Layer 6 of a small transformer language model trained on English Wikipedia (13 layers, counted from 0, width 128).
A neuron's activation on a vector x is SiLU(gate . x) times (in . x), where the dot is the dot product.

Input weights of the MLP neurons that the questions are about. A number n stands for (n - 500) times 0.0012.
n10 gate: 425 417 500 163 391 496 406 572 522 349 717 584 444 543 605 536 505 716 573 734 342 609 432 531 675 732 558 527 326 435 326 344 270 625 473 522 581 399 648 731 729 235 540 688 349 269 461 518 316 576 766 673 657 648 784 447 575 891 451 610 652 575 405 495 559 546 250 632 500 391 482 536 491 349 970 434 738 961 231 473 536 286 422 360 617 474 555 664 672 368 398 602 675 548 612 578 376 540 549 274 566 713 641 427 555 361 283 572 590 298 599 340 361 477 751 468 482 463 441 487 361 522 681 549 380 382 446 495
n21 gate: 519 647 308 402 608 317 500 382 727 586 480 531 414 400 144 421 425 414 512 632 353 223 722 617 446 288 488 401 492 671 410 427 282 402 556 281 619 461 472 476 415 479 453 442 472 419 469 496 413 547 681 707 542 450 408 578 512 444 842 411 634 427 468 504 484 298 308 415 500 696 492 353 390 258 508 377 131 430 488 440 520 552 577 381 409 408 516 426 407 520 238 640 447 304 654 621 437 574 308 270 408 680 430 480 323 446 617 532 366 520 753 689 350 336 559 626 832 549 341 450 342 582 671 516 361 588 361 537
n104 gate: 474 560 440 372 461 549 412 416 621 662 650 368 275 282 538 222 446 526 566 474 294 426 442 526 545 507 682 733 663 253 678 473 623 675 666 568 569 669 615 299 356 399 332 589 414 656 373 473 527 561 527 655 511 677 464 534 402 399 530 551 359 459 535 582 450 757 137 642 265 485 476 301 637 706 360 489 254 666 639 658 469 500 374 816 616 481 624 511 594 589 485 466 511 582 573 640 349 405 655 447 444 466 575 313 477 630 643 611 725 611 596 430 630 528 595 500 632 313 569 526 492 318 444 473 358 473 388 619
n123 gate: 710 674 487 417 662 478 444 274 311 425 661 469 381 500 451 544 580 570 455 382 422 554 554 535 621 782 611 465 377 473 354 138 799 473 370 381 518 483 727 671 654 229 420 630 328 504 339 582 758 624 713 447 776 324 425 597 539 482 553 491 659 235 268 249 496 668 459 552 299 487 660 950 456 369 474 387 523 737 325 482 213 536 555 487 286 530 680 439 474 612 531 487 500 706 740 468 535 681 478 509 725 645 448 495 332 332 447 799 291 433 393 726 553 426 718 569 500 430 832 656 429 698 417 628 352 603 366 389
n147 gate: 408 438 555 407 630 638 509 547 849 433 594 407 421 577 155 525 739 483 565 299 400 612 402 454 409 380 547 334 441 539 559 661 462 589 371 500 300 517 547 543 500 504 470 715 963 579 558 369 228 462 556 812 343 290 464 538 550 560 475 448 415 625 372 627 543 500 768 458 753 349 259 410 399 509 635 371 518 613 446 680 427 500 552 438 722 575 297 525 617 720 529 332 573 688 440 357 622 416 584 538 257 668 843 729 609 661 416 594 632 657 406 664 644 358 662 456 306 451 371 674 292 192 622 724 508 534 436 611
n151 gate: 575 429 593 521 496 614 515 623 682 532 748 436 396 462 640 543 304 656 537 606 744 496 576 375 363 581 486 594 514 541 356 364 435 737 595 539 522 401 301 241 338 401 590 521 618 704 535 696 460 367 423 346 489 455 389 518 504 427 436 412 417 256 587 237 726 316 269 624 489 606 634 482 464 736 550 595 406 454 297 635 500 504 578 612 462 437 438 339 468 602 439 443 472 254 504 390 647 658 543 628 416 350 567 415 423 342 539 591 406 370 529 533 500 575 597 515 450 504 606 363 540 371 148 478 386 431 587 297
n218 gate: 476 453 456 552 316 615 580 367 452 643 476 536 562 555 424 524 775 365 553 385 465 378 213 619 316 488 500 520 560 607 464 410 548 596 504 396 536 382 794 577 623 551 359 770 439 688 696 405 456 552 562 297 562 430 627 266 393 247 591 311 452 319 476 500 106 644 268 323 613 651 612 440 568 500 643 559 287 472 437 427 496 480 467 473 508 837 708 500 417 537 611 468 389 457 295 418 349 524 452 441 402 588 484 545 549 555 274 310 869 259 411 586 392 471 765 211 369 555 354 649 444 472 686 560 546 528 638 517
n264 gate: 457 723 536 528 622 543 295 364 567 904 605 706 492 564 487 456 428 346 459 693 787 341 593 670 399 578 548 480 576 615 564 672 411 540 743 671 428 441 408 577 357 669 472 695 553 800 563 467 408 528 492 393 531 612 534 532 172 561 689 520 376 410 367 377 646 557 794 641 778 670 859 388 584 451 389 555 400 528 390 472 734 573 335 434 416 504 565 540 508 703 615 626 427 232 680 520 552 444 599 508 610 579 736 508 455 442 662 576 600 648 608 549 604 350 752 273 492 559 686 477 492 580 543 404 561 549 516 608
n293 gate: 554 529 572 641 403 504 657 555 540 569 655 551 428 233 545 449 434 507 689 608 586 363 493 684 443 361 489 621 416 500 518 321 511 602 570 540 331 654 551 259 653 465 247 397 414 365 382 740 445 391 504 388 607 589 608 525 283 470 446 526 562 482 357 151 519 463 542 625 861 722 768 504 580 425 500 486 451 381 518 371 518 604 474 472 707 321 392 312 575 456 551 424 615 437 478 519 543 623 710 662 438 446 536 440 496 393 305 581 548 679 548 481 405 774 668 489 344 622 526 707 580 536 431 391 336 574 522 268
n297 gate: 455 683 422 310 322 500 334 517 434 434 445 467 315 593 509 458 525 373 217 566 590 555 513 434 419 663 616 500 645 761 765 457 605 624 437 537 383 663 726 420 585 763 504 415 385 666 451 491 275 554 194 686 723 375 685 591 648 496 225 653 571 357 772 466 298 606 681 484 681 589 534 291 417 509 339 350 513 558 488 542 748 572 718 468 600 256 699 331 504 631 479 294 468 536 763 407 521 463 653 381 526 611 586 623 543 565 373 374 454 21 421 525 446 634 425 483 368 596 357 512 637 488 471 595 703 281 416 639
n313 gate: 390 300 835 434 242 316 742 540 526 711 446 496 449 608 441 531 504 474 577 693 452 405 581 606 379 178 327 576 412 408 478 455 214 283 419 641 357 321 348 464 491 739 402 552 332 682 409 399 789 531 332 632 656 241 312 474 430 766 632 818 425 369 487 299 563 577 495 657 325 514 477 277 407 568 813 374 273 636 347 338 648 626 692 487 533 695 477 245 386 698 456 663 504 389 473 264 478 301 460 425 472 482 587 708 623 362 513 634 678 313 388 636 389 542 340 440 733 500 554 578 553 672 684 177 432 513 352 690
n10 in: 406 336 565 459 270 847 306 661 772 482 765 530 599 247 334 470 524 394 276 764 213 858 122 488 745 500 910 554 488 525 565 390 416 583 319 281 679 383 446 687 341 135 823 855 263 523 681 341 458 345 677 849 599 911 859 358 441 591 541 555 470 710 518 206 343 384 179 845 404 585 475 644 613 396 967 366 599 801 235 590 446 458 377 198 531 442 894 340 488 300 470 571 796 784 870 731 589 453 565 529 418 967 676 494 451 459 188 290 560 148 560 281 560 270 817 660 571 419 235 494 422 625 730 672 409 434 271 612
n21 in: 195 420 659 372 520 469 328 457 500 446 291 318 557 608 578 402 610 604 520 431 469 504 488 554 622 565 772 441 648 331 481 428 374 535 536 450 672 423 382 619 608 467 531 694 611 534 584 572 649 403 592 543 568 511 417 554 508 651 492 600 640 446 901 705 615 212 375 775 669 797 436 402 574 492 550 550 549 531 488 528 425 413 604 314 848 496 615 523 347 468 616 546 340 652 613 281 891 275 539 558 339 326 500 456 392 356 573 421 488 586 555 464 508 455 254 375 519 541 472 610 547 644 465 306 575 223 480 378
n104 in: 615 451 527 535 630 174 455 411 692 654 520 477 428 274 435 419 539 684 591 362 313 405 637 754 485 629 395 613 739 412 612 409 590 666 421 427 621 595 480 567 504 733 512 436 452 553 439 620 539 519 468 627 644 669 886 565 488 658 466 452 547 432 555 368 587 381 476 656 304 539 292 695 477 560 573 409 282 577 561 155 633 520 260 655 366 477 386 319 427 457 381 350 433 487 586 805 542 458 693 485 274 384 462 540 464 534 611 566 415 473 477 532 593 249 628 248 573 285 543 523 539 527 581 372 526 472 194 674
n123 in: 571 601 460 460 168 266 402 464 221 522 391 420 514 462 266 621 815 579 414 240 544 323 356 584 552 736 482 616 504 684 424 253 734 598 314 513 518 416 433 595 560 340 585 413 199 387 439 794 836 527 596 731 892 491 580 469 275 432 421 601 397 579 338 528 500 527 616 693 645 514 449 630 803 509 535 277 649 606 359 590 667 305 385 574 261 290 532 566 672 713 345 527 620 529 576 235 385 624 371 840 363 402 544 422 390 609 584 577 500 204 401 491 487 654 639 357 522 350 559 373 339 674 641 620 410 400 559 752
n147 in: 500 737 952 637 873 588 678 598 270 721 563 580 463 614 246 397 554 372 459 328 425 536 527 531 430 771 705 357 647 680 460 326 649 553 613 584 298 434 478 455 289 670 545 718 290 317 404 569 540 429 518 647 618 413 675 531 248 664 465 514 527 500 342 234 464 633 491 294 577 359 403 361 536 308 659 601 398 518 200 419 681 359 523 483 420 509 800 203 658 577 340 509 415 292 428 632 425 678 713 509 784 509 694 573 779 539 496 545 643 567 442 427 625 514 428 569 332 762 238 522 473 504 659 638 773 613 338 635
n151 in: 431 507 533 799 526 587 500 566 420 380 329 620 591 278 545 434 178 685 470 344 406 706 374 566 532 604 339 356 555 500 379 624 311 676 530 588 260 594 592 534 628 721 437 597 590 496 468 659 445 401 590 350 382 421 492 405 620 358 743 158 371 583 293 564 362 459 466 630 671 478 462 385 559 481 201 295 623 409 485 437 612 429 549 400 512 435 332 471 514 343 573 438 384 349 588 492 405 577 602 631 566 471 514 511 568 504 246 441 555 489 437 624 445 630 367 743 361 681 481 525 353 449 584 548 532 455 727 473
n218 in: 378 500 635 471 453 383 558 368 218 500 530 416 649 433 396 263 538 730 638 859 379 513 462 487 525 550 462 585 255 614 479 387 675 479 285 555 466 675 645 440 383 415 517 558 535 777 745 217 559 555 569 534 446 389 496 542 534 448 659 626 377 500 427 718 345 365 658 442 432 737 513 555 948 782 441 728 407 450 433 659 479 646 779 244 371 322 453 366 621 522 706 479 326 537 334 323 412 559 563 533 361 546 521 608 474 562 621 602 169 585 649 651 831 761 394 622 550 456 337 430 568 576 554 420 435 234 538 394
n264 in: 170 675 488 394 246 629 604 540 323 457 508 410 656 559 496 385 548 159 500 387 484 488 464 520 690 585 421 778 496 639 480 683 456 476 613 480 683 383 588 689 325 404 524 399 216 295 313 569 444 484 630 397 334 527 403 606 473 597 590 447 456 628 276 500 226 537 393 364 488 613 496 512 733 520 551 430 496 323 594 396 608 440 627 334 621 337 605 551 617 436 768 520 519 461 365 589 315 607 705 669 508 291 535 650 557 504 449 656 524 520 659 613 500 479 349 729 661 770 448 694 564 413 567 468 845 367 528 326
n293 in: 456 570 476 527 483 594 303 356 625 463 465 608 535 446 462 538 479 487 444 490 708 639 317 503 477 467 333 438 643 630 561 545 545 384 358 683 469 335 699 507 479 439 668 317 584 577 453 272 531 483 654 327 294 523 612 527 470 229 379 643 507 557 603 384 503 521 489 734 673 514 271 418 660 458 473 510 536 304 463 538 396 542 588 623 615 383 757 575 436 479 541 666 484 496 486 483 469 503 548 446 713 398 389 315 280 374 352 662 623 599 428 535 585 614 575 401 605 479 469 543 671 847 402 497 399 486 379 536
n297 in: 439 448 645 548 288 548 333 669 522 469 464 676 661 566 841 509 518 242 694 544 378 324 795 693 569 253 456 478 474 290 438 740 397 336 478 341 749 570 299 329 114 435 549 396 717 565 483 660 469 403 554 403 301 504 289 439 482 586 644 446 482 583 643 796 392 663 156 613 536 428 38 531 456 568 544 721 800 513 504 585 374 622 304 280 491 678 266 689 552 298 443 268 386 438 456 509 601 672 421 688 495 544 413 658 677 470 509 460 602 611 429 346 496 445 398 454 403 440 473 201 287 262 465 434 669 697 500 468
n313 in: 551 703 647 615 435 386 391 712 540 899 375 453 620 424 745 556 480 445 537 622 363 455 677 433 586 375 568 368 373 599 508 276 452 516 496 583 704 437 608 350 422 399 316 617 476 570 574 697 588 440 275 290 593 612 386 607 358 695 725 402 624 383 637 344 630 422 318 574 633 646 327 536 285 484 686 523 608 634 331 532 807 508 187 605 600 504 232 504 575 391 472 346 519 206 652 524 409 452 583 362 661 512 465 859 594 659 725 484 568 372 580 504 576 575 500 500 429 592 343 391 488 663 326 548 511 371 548 454

Each question shows a token from some text and the vector x that enters the MLP there. A number n stands for (n - 500) times 0.01.

" ": 519 469 556 450 537 442 683 450 378 437 255 549 555 671 415 483 540 531 570 441 544 674 436 523 559 475 577 287 505 303 547 435 532 578 612 610 443 476 490 445 388 484 252 277 378 573 520 623 464 424 458 317 521 548 375 412 592 393 598 392 446 495 411 465 543 322 339 558 476 474 422 455 412 440 433 563 630 479 380 393 618 551 601 571 388 408 589 573 519 394 666 612 503 728 350 569 642 473 614 552 270 668 516 458 542 689 631 500 446 465 521 378 530 579 655 546 694 481 417 433 537 693 380 459 716 734 704 692
The three highest activations, in order: n10, n104, n293

" of": 577 482 546 363 491 457 580 437 473 346 340 625 567 797 222 514 742 375 561 419 580 640 491 617 580 475 665 492 549 401 580 380 534 564 543 578 497 512 495 528 547 373 499 498 442 405 625 632 502 466 422 426 568 457 425 365 425 426 553 398 427 386 326 509 489 429 458 578 503 587 436 525 511 618 530 698 613 598 479 447 651 343 549 517 489 550 456 496 423 430 562 606 459 601 512 504 551 430 809 424 240 680 570 656 534 558 449 482 370 275 515 446 455 516 503 513 630 411 437 406 543 517 468 585 595 671 463 621
Which of these neurons fires most? n10

"|": 538 530 526 359 524 592 652 411 406 493 417 557 618 753 261 489 685 501 518 599 449 599 576 452 668 535 593 483 526 342 583 475 434 488 683 520 434 525 489 572 474 359 379 526 403 498 478 662 429 428 422 379 506 600 344 458 512 371 490 444 439 394 347 558 448 449 372 568 438 483 463 492 508 656 492 610 547 604 483 411 556 333 623 548 412 551 414 476 353 408 372 627 542 657 426 601 715 394 705 320 362 640 493 638 569 565 617 520 460 364 586 394 480 581 518 578 519 306 468 452 547 577 431 587 538 769 502 687
The most active neuron and its activation: n10, at about 2.7

" |": 518 461 509 320 707 434 638 372 520 463 352 628 558 762 329 363 651 459 551 546 487 570 479 488 660 495 606 468 499 343 542 395 484 575 569 533 393 513 452 447 509 422 459 355 388 620 514 667 487 452 358 344 422 475 456 457 523 348 613 432 432 438 436 390 467 388 473 605 508 528 413 536 551 598 383 514 592 618 489 440 624 387 547 467 387 641 432 490 307 401 405 592 495 673 512 549 723 354 560 397 379 669 387 607 546 583 584 585 388 501 595 440 399 594 552 542 645 355 459 510 617 496 350 440 663 797 476 706
The most active neuron and its activation: n21, at about 0.88

"0": 605 611 529 574 389 470 485 384 502 482 314 666 532 638 510 301 538 333 460 460 532 666 497 600 678 511 668 559 703 476 551 573 543 561 752 577 435 331 463 280 529 317 492 521 394 613 510 702 571 482 255 307 418 592 431 327 515 431 432 419 529 528 440 522 550 427 325 664 451 464 548 626 436 509 514 589 385 442 387 484 640 556 505 545 218 458 463 693 391 513 475 547 299 583 444 552 585 431 629 427 357 526 521 538 467 609 528 757 339 605 509 368 466 620 543 519 272 393 315 610 642 579 525 552 673 574 691 623
Which of these neurons fires most? n264

" W": 560 404 508 471 535 436 668 520 514 315 364 559 489 584 296 354 411 541 524 490 513 533 496 588 473 359 502 569 450 436 665 417 643 528 650 517 371 626 501 483 380 479 357 575 453 527 451 477 515 398 452 359 524 790 327 487 456 324 402 336 471 534 549 552 427 353 380 568 526 468 414 622 326 447 589 713 682 405 482 525 689 357 642 501 358 484 554 600 281 358 445 685 571 562 483 465 599 386 626 625 330 593 447 622 300 463 699 506 435 363 456 420 467 533 548 598 549 354 453 633 477 631 361 517 686 608 483 653
Which of these neurons fires most? n147

"ight": 564 552 407 537 555 431 681 321 315 425 389 651 651 605 316 518 577 587 541 495 684 589 493 648 412 389 506 476 499 547 598 408 500 515 633 456 466 541 333 506 532 462 379 580 447 409 520 629 555 464 315 423 422 626 259 356 463 399 541 411 471 622 366 370 583 599 414 557 510 519 298 500 270 609 290 698 510 601 537 407 599 465 459 396 319 294 417 618 384 504 418 561 420 504 262 532 609 358 631 551 459 382 505 538 589 481 471 426 586 465 483 300 403 571 510 832 558 549 602 520 598 504 261 525 515 505 406 463
Which of these neurons fires most? n151

" sele": 514 369 412 466 508 533 508 475 513 564 448 563 537 625 316 502 377 478 498 439 540 504 454 574 680 443 622 555 580 489 558 300 536 597 619 560 423 483 401 408 466 352 385 364 411 621 507 651 378 514 370 467 460 557 430 493 478 304 708 429 519 457 617 491 678 332 375 710 490 404 472 488 536 636 511 671 624 400 490 512 717 357 600 571 346 572 547 524 345 363 457 493 470 541 496 616 647 312 642 533 195 422 592 518 507 652 497 366 406 577 625 434 445 507 546 733 775 363 600 392 473 602 364 690 610 636 676 657
The three highest activations, in order: n104, n21, n151

" cr": 536 444 468 530 627 552 699 499 447 559 403 550 556 627 389 376 571 568 449 530 683 490 487 564 593 635 639 494 432 517 631 365 486 384 474 495 522 443 413 550 392 263 575 416 334 531 424 674 377 318 535 301 355 588 439 541 582 433 582 402 526 421 453 484 650 393 474 570 441 447 464 627 432 543 647 642 668 587 285 440 623 495 422 536 275 632 626 549 174 487 663 513 479 630 527 435 556 356 690 590 403 530 577 552 440 508 515 418 441 404 349 559 400 618 537 600 606 254 305 542 509 708 391 504 584 700 532 643
Which of these neurons fires most? n123

"2": 544 556 518 668 405 480 638 435 527 570 395 627 555 691 435 478 651 378 436 401 435 565 404 590 531 597 568 496 529 289 479 564 605 526 609 493 319 314 486 482 684 364 388 478 410 574 489 633 639 332 242 366 490 562 332 544 425 274 547 592 450 346 523 568 660 447 407 512 499 530 525 577 460 547 489 671 486 475 510 605 549 526 479 562 297 521 607 689 460 502 344 432 467 663 361 564 640 348 705 561 369 600 669 422 421 604 580 658 486 518 554 368 564 567 633 683 667 502 359 465 621 631 400 542 706 621 673 632
Which of these neurons fires most? n123

" over": 530 417 418 481 392 494 603 460 579 391 397 604 605 640 453 539 643 378 529 480 578 572 660 548 396 451 610 623 661 381 453 408 371 628 588 528 340 478 427 474 417 445 417 559 439 581 478 666 476 507 422 363 589 501 344 519 466 496 430 286 355 300 321 510 536 404 398 780 632 647 498 617 336 736 453 720 570 582 392 417 708 440 474 501 464 425 657 639 295 381 500 540 497 607 333 501 510 450 631 454 236 508 421 689 284 497 548 307 606 392 465 494 526 513 440 512 529 389 419 514 647 683 502 660 665 541 510 619
The most active neuron and its activation: n313, at about 3.4

"ational": 572 628 560 476 531 462 655 389 615 372 498 597 569 670 359 421 309 459 420 462 588 707 481 555 498 348 606 459 420 362 703 313 495 472 547 526 365 280 326 487 360 356 358 477 494 509 555 590 530 419 433 375 560 494 376 445 377 336 536 518 312 555 443 445 553 385 324 587 615 382 486 396 475 685 545 581 673 541 370 465 623 536 598 443 452 467 482 413 395 485 630 529 451 523 505 584 663 383 704 595 244 544 584 580 731 676 401 341 456 579 522 600 423 558 514 452 612 362 396 437 684 710 312 577 571 697 531 588
The most active neuron and its activation: n313, at about 4.2

"ior": 486 353 503 524 466 469 707 456 490 531 485 568 631 610 245 469 479 373 507 465 509 392 530 596 513 423 524 344 679 414 556 389 578 530 554 520 427 315 384 574 508 366 448 407 460 555 547 600 468 439 404 305 399 435 348 577 478 283 540 580 466 610 555 583 545 279 362 499 649 415 583 504 481 646 561 705 701 571 387 430 549 628 471 453 548 526 484 366 453 512 527 551 394 617 526 720 624 354 743 513 252 533 698 491 633 570 309 363 467 590 587 696 506 580 469 495 432 335 483 582 723 599 420 621 630 659 416 621
The most active neuron and its activation: n147, at about 2.7

" in": 647 482 404 390 448 488 584 500 497 444 364 480 645 694 314 426 719 396 564 449 624 722 503 571 519 460 637 524 449 459 616 439 531 663 578 632 473 472 433 486 522 422 508 308 499 495 561 663 527 404 366 353 551 468 355 476 446 313 515 344 429 329 494 394 470 433 417 540 475 605 526 574 459 608 483 727 597 589 473 417 606 424 497 461 450 591 500 639 412 493 409 438 423 542 407 419 555 341 670 440 240 614 377 606 529 626 519 340 496 245 458 378 359 534 505 573 558 402 407 423 678 423 571 486 593 788 591 673
The most active neuron and its activation: n297, at about 2.3

" Cor": 431 491 548 694 634 493 626 515 415 539 407 688 517 652 382 355 376 512 573 629 685 659 306 672 494 540 547 519 526 488 614 483 578 619 502 487 399 429 431 511 320 367 477 359 449 475 608 527 642 331 415 333 559 623 324 602 571 400 583 489 341 474 561 489 586 440 368 614 474 314 626 643 532 537 547 600 619 397 395 464 725 339 565 468 385 433 505 462 270 462 473 549 468 641 500 410 632 372 712 638 361 523 614 589 498 548 643 441 667 517 467 520 445 608 408 615 654 284 480 580 617 608 304 517 453 735 567 606
Which of these neurons fires most? n151

"ust": 376 472 406 560 702 416 567 511 369 583 468 545 635 518 425 442 367 315 282 374 619 571 502 615 381 533 644 485 389 489 550 288 494 266 589 515 400 541 486 296 439 345 357 544 419 495 544 508 498 518 286 411 483 460 317 546 446 381 461 544 589 624 406 370 577 326 233 794 581 475 384 459 419 448 606 461 693 636 352 467 592 572 576 372 463 345 398 638 356 342 442 363 611 662 510 511 581 390 604 517 366 605 710 510 608 347 527 520 447 491 606 547 560 416 477 583 626 440 404 404 647 503 517 653 530 689 679 600
Which of these neurons fires most? n313

"'s": 640 495 553 415 685 545 610 423 550 359 443 736 609 748 248 425 602 460 565 415 558 680 510 687 764 543 502 401 437 390 548 450 543 504 602 534 286 390 428 559 372 421 310 496 439 478 556 550 479 359 494 391 471 510 333 472 458 346 482 394 513 454 423 488 440 350 454 501 570 470 471 495 459 584 522 705 686 486 390 453 531 505 554 404 505 568 417 387 376 486 630 476 507 559 504 476 531 379 774 371 182 495 536 557 594 615 557 496 539 662 393 444 397 560 616 636 516 403 461 450 597 464 480 538 588 567 574 693
Which of these neurons fires most? n147

" Social": 522 554 563 508 600 343 529 521 466 396 412 630 576 642 252 463 460 473 481 460 586 652 501 619 513 434 559 453 506 448 640 292 431 489 535 474 368 493 409 350 291 333 356 554 421 422 377 490 479 475 405 279 497 594 427 435 494 367 547 484 316 471 612 337 578 440 430 540 593 283 348 552 572 658 583 620 550 381 446 510 676 504 533 489 331 513 622 535 375 487 620 522 442 391 469 516 658 353 717 561 179 457 612 614 585 679 434 520 435 508 512 421 500 518 553 487 609 315 336 446 599 665 344 511 464 755 486 556
The most active neuron and its activation: n313, at about 2.1

"in": 451 365 463 593 667 435 392 441 412 541 401 687 698 553 430 452 593 424 528 430 648 604 478 463 410 315 474 633 652 471 610 547 677 460 531 630 527 469 379 481 446 428 372 503 405 480 462 572 626 434 497 412 636 580 249 513 589 503 654 564 615 659 456 387 668 706 378 334 590 445 335 743 482 582 690 534 473 198 409 477 504 606 499 380 352 538 541 745 444 266 521 598 463 622 517 470 633 385 587 490 513 674 443 352 400 478 506 575 418 487 441 468 500 709 325 590 736 358 619 490 650 347 356 598 646 584 502 616
Which of these neurons fires most? n151

"end": 579 387 443 640 557 474 726 473 359 599 450 733 605 586 430 437 634 409 557 408 503 416 563 694 578 411 431 524 463 465 431 314 390 357 454 619 348 336 337 374 435 452 425 313 435 494 585 733 713 617 451 438 445 561 498 733 408 351 705 612 564 407 521 464 611 424 394 465 434 406 438 433 405 614 413 517 526 317 569 465 630 408 383 346 358 512 471 804 467 270 539 546 588 731 520 567 478 376 615 405 305 522 482 476 419 556 372 439 568 477 486 544 457 488 491 553 689 315 401 558 644 485 421 646 758 578 576 568
Which of these neurons fires most? n313

"and": 325 440 593 740 678 429 477 519 426 524 218 734 621 556 358 396 443 452 551 469 408 516 615 647 570 506 567 480 567 500 450 383 371 387 630 381 340 485 431 435 451 494 313 437 489 455 498 679 712 557 456 374 432 639 425 593 572 322 362 501 356 676 543 427 518 456 350 498 615 408 411 541 577 516 461 573 449 323 464 437 555 439 624 306 400 333 372 629 251 390 543 623 450 622 451 648 317 309 644 396 335 524 524 427 370 463 460 466 531 598 508 291 531 509 408 541 684 469 392 530 621 500 355 546 595 677 637 429
Which two neurons fire most, strongest first? n21, n293

"k": 433 496 496 645 605 438 335 377 386 482 345 561 590 644 262 532 308 420 726 476 390 521 318 585 477 455 489 598 697 490 374 509 638 462 711 455 330 568 496 550 479 543 519 473 460 377 463 464 540 384 473 388 324 564 243 486 595 388 632 515 557 502 537 434 586 389 407 475 603 634 334 686 577 471 531 448 528 422 523 472 454 570 490 434 400 384 525 713 308 310 672 491 468 646 344 464 701 479 516 661 457 596 573 465 380 291 608 455 272 421 475 425 329 714 443 602 579 374 314 554 467 370 513 605 472 623 578 516
The most active neuron and its activation: n21, at about 3.2

"1": 576 517 432 614 470 434 644 467 475 521 225 585 545 719 450 420 661 494 522 375 517 668 354 629 566 443 675 352 488 382 530 517 513 640 658 500 401 492 446 381 483 321 326 390 416 481 500 707 603 360 429 492 436 642 359 551 447 382 602 476 487 423 500 533 480 445 346 464 475 388 520 553 339 506 383 562 655 536 404 423 652 611 527 605 371 403 509 706 513 474 511 455 517 663 309 673 592 385 620 465 415 499 555 489 576 632 652 558 415 450 591 322 561 617 544 577 651 433 391 479 535 667 322 377 714 717 630 597
Which of these neurons fires most? n218

" began": 685 512 390 328 456 458 612 409 509 444 287 570 616 536 344 496 456 545 419 387 548 496 556 628 417 558 542 564 505 477 474 495 545 598 614 566 392 423 481 610 448 426 334 438 467 577 409 664 476 443 311 233 503 472 370 578 487 438 478 380 393 320 373 479 514 363 341 553 568 529 519 441 390 708 522 810 568 690 341 466 596 507 436 503 312 474 460 541 429 407 528 592 477 689 407 433 532 387 731 456 293 683 503 724 436 530 514 509 517 499 505 415 431 558 396 604 516 390 503 514 796 650 520 648 613 670 567 631
Which of these neurons fires most? n313

"round": 568 420 450 522 547 367 581 463 550 434 473 583 652 569 265 368 568 475 628 413 569 442 458 850 617 505 615 487 486 430 608 346 511 422 550 521 292 675 362 501 451 324 542 464 487 352 648 601 458 483 303 316 468 607 405 502 307 344 569 519 360 526 410 375 578 420 356 451 576 462 344 553 563 606 374 596 501 494 532 424 750 508 469 697 392 481 554 324 342 507 515 427 432 595 260 534 471 436 674 615 304 641 368 515 511 621 440 438 494 450 560 471 436 477 502 499 451 297 353 646 475 650 499 585 665 677 553 578
Which of these neurons fires most? n104

"nam": 519 455 476 510 432 297 500 346 547 493 371 656 661 672 363 506 415 456 565 429 757 553 510 674 436 418 713 534 559 466 621 502 363 524 693 336 433 498 423 458 337 360 525 314 470 493 458 694 462 541 437 401 316 551 337 521 513 310 663 461 462 436 465 554 472 400 448 501 536 545 564 399 471 522 553 538 493 521 416 503 610 419 714 488 409 437 475 356 466 278 542 514 598 614 373 542 705 395 608 469 190 502 571 554 445 341 418 525 518 351 646 399 407 610 461 475 567 263 604 670 706 534 398 674 575 556 681 550
Which of these neurons fires most? n21

" Step": 375 513 439 454 558 536 496 416 539 349 391 693 618 630 376 374 386 496 460 525 608 606 453 679 647 448 468 321 515 558 451 541 646 469 638 532 436 473 453 332 460 440 406 452 402 485 448 527 561 539 342 307 433 642 461 593 554 534 546 514 413 495 530 442 593 559 482 597 565 335 429 492 516 656 507 509 618 295 496 504 522 271 640 462 352 469 526 645 188 492 514 544 414 650 413 512 663 351 715 524 417 529 523 556 319 455 534 468 464 414 339 166 377 458 565 673 647 203 377 361 542 592 380 609 481 685 440 623
Which of these neurons fires most? n313

"G": 467 556 374 334 634 486 509 530 412 403 414 645 507 657 413 502 348 392 600 556 544 526 222 596 514 523 548 501 538 476 617 381 463 487 551 546 413 541 572 426 352 437 410 574 439 494 623 531 629 454 451 306 435 660 402 597 409 416 381 521 426 524 524 491 535 527 399 519 413 455 320 517 475 567 530 535 539 363 473 448 689 517 627 619 472 381 562 588 217 468 600 564 415 547 361 588 524 333 785 688 251 533 404 653 573 505 587 317 487 510 509 526 564 597 605 464 569 366 515 708 598 464 386 410 712 780 598 717
Which of these neurons fires most? n104

"ing": 404 481 610 448 390 446 553 475 533 364 473 653 578 609 185 506 419 427 673 565 591 592 475 717 516 449 507 473 644 529 522 382 439 490 509 646 397 360 473 505 436 480 470 411 425 462 526 624 506 598 315 287 560 539 489 575 316 373 551 549 417 479 395 308 555 439 327 497 563 511 265 452 416 549 474 627 514 294 539 390 703 660 515 525 466 380 388 607 237 529 574 637 511 682 240 540 527 259 741 474 425 559 410 507 614 571 524 245 456 565 541 510 544 565 524 490 636 365 468 510 659 468 428 474 676 575 505 528
Which two neurons fire most, strongest first? n293, n313

" and": 528 474 466 475 624 670 550 461 540 335 404 630 610 648 167 481 613 406 563 392 633 564 456 698 563 665 616 500 432 450 500 434 575 476 459 497 499 319 440 399 433 411 305 435 409 361 727 510 475 486 459 407 573 476 402 499 411 303 495 379 416 388 407 523 525 243 449 461 613 393 538 527 459 611 543 697 663 408 441 409 572 424 600 464 402 471 368 481 408 510 458 541 232 520 322 536 538 463 597 464 206 578 541 585 710 502 541 537 337 481 368 496 544 594 472 503 605 508 384 427 589 598 361 494 576 585 546 763
Which of these neurons fires most? n218

"ur": 452 439 616 744 674 483 359 521 348 497 569 557 655 635 293 478 469 399 551 524 462 482 484 578 633 576 498 483 631 404 522 363 567 592 645 591 542 540 538 537 384 528 295 588 510 419 428 395 565 417 469 421 369 516 229 518 423 402 788 659 515 463 509 433 362 612 487 643 872 483 335 661 439 607 514 507 528 313 541 498 432 528 517 336 429 441 557 491 454 453 590 350 387 773 500 543 456 317 600 587 446 565 650 502 688 543 487 557 515 388 605 473 555 742 335 591 494 338 417 550 657 624 563 528 589 489 649 558
The three highest activations, in order: n218, n147, n264

"j": 551 637 452 464 632 522 367 516 403 414 370 692 456 643 278 581 373 291 639 598 406 623 479 602 441 591 315 395 639 390 589 513 427 531 520 577 440 562 482 504 358 421 439 297 510 367 465 550 353 470 543 527 389 608 571 687 590 447 518 541 549 515 475 397 497 604 347 430 565 501 462 605 366 502 400 404 513 339 532 510 395 467 562 389 479 403 616 579 351 413 746 514 215 670 273 592 747 343 670 551 398 618 454 398 394 624 532 349 373 428 559 492 458 630 298 531 606 444 448 623 644 515 417 444 681 657 516 660
The most active neuron and its activation: n297, at about 1.7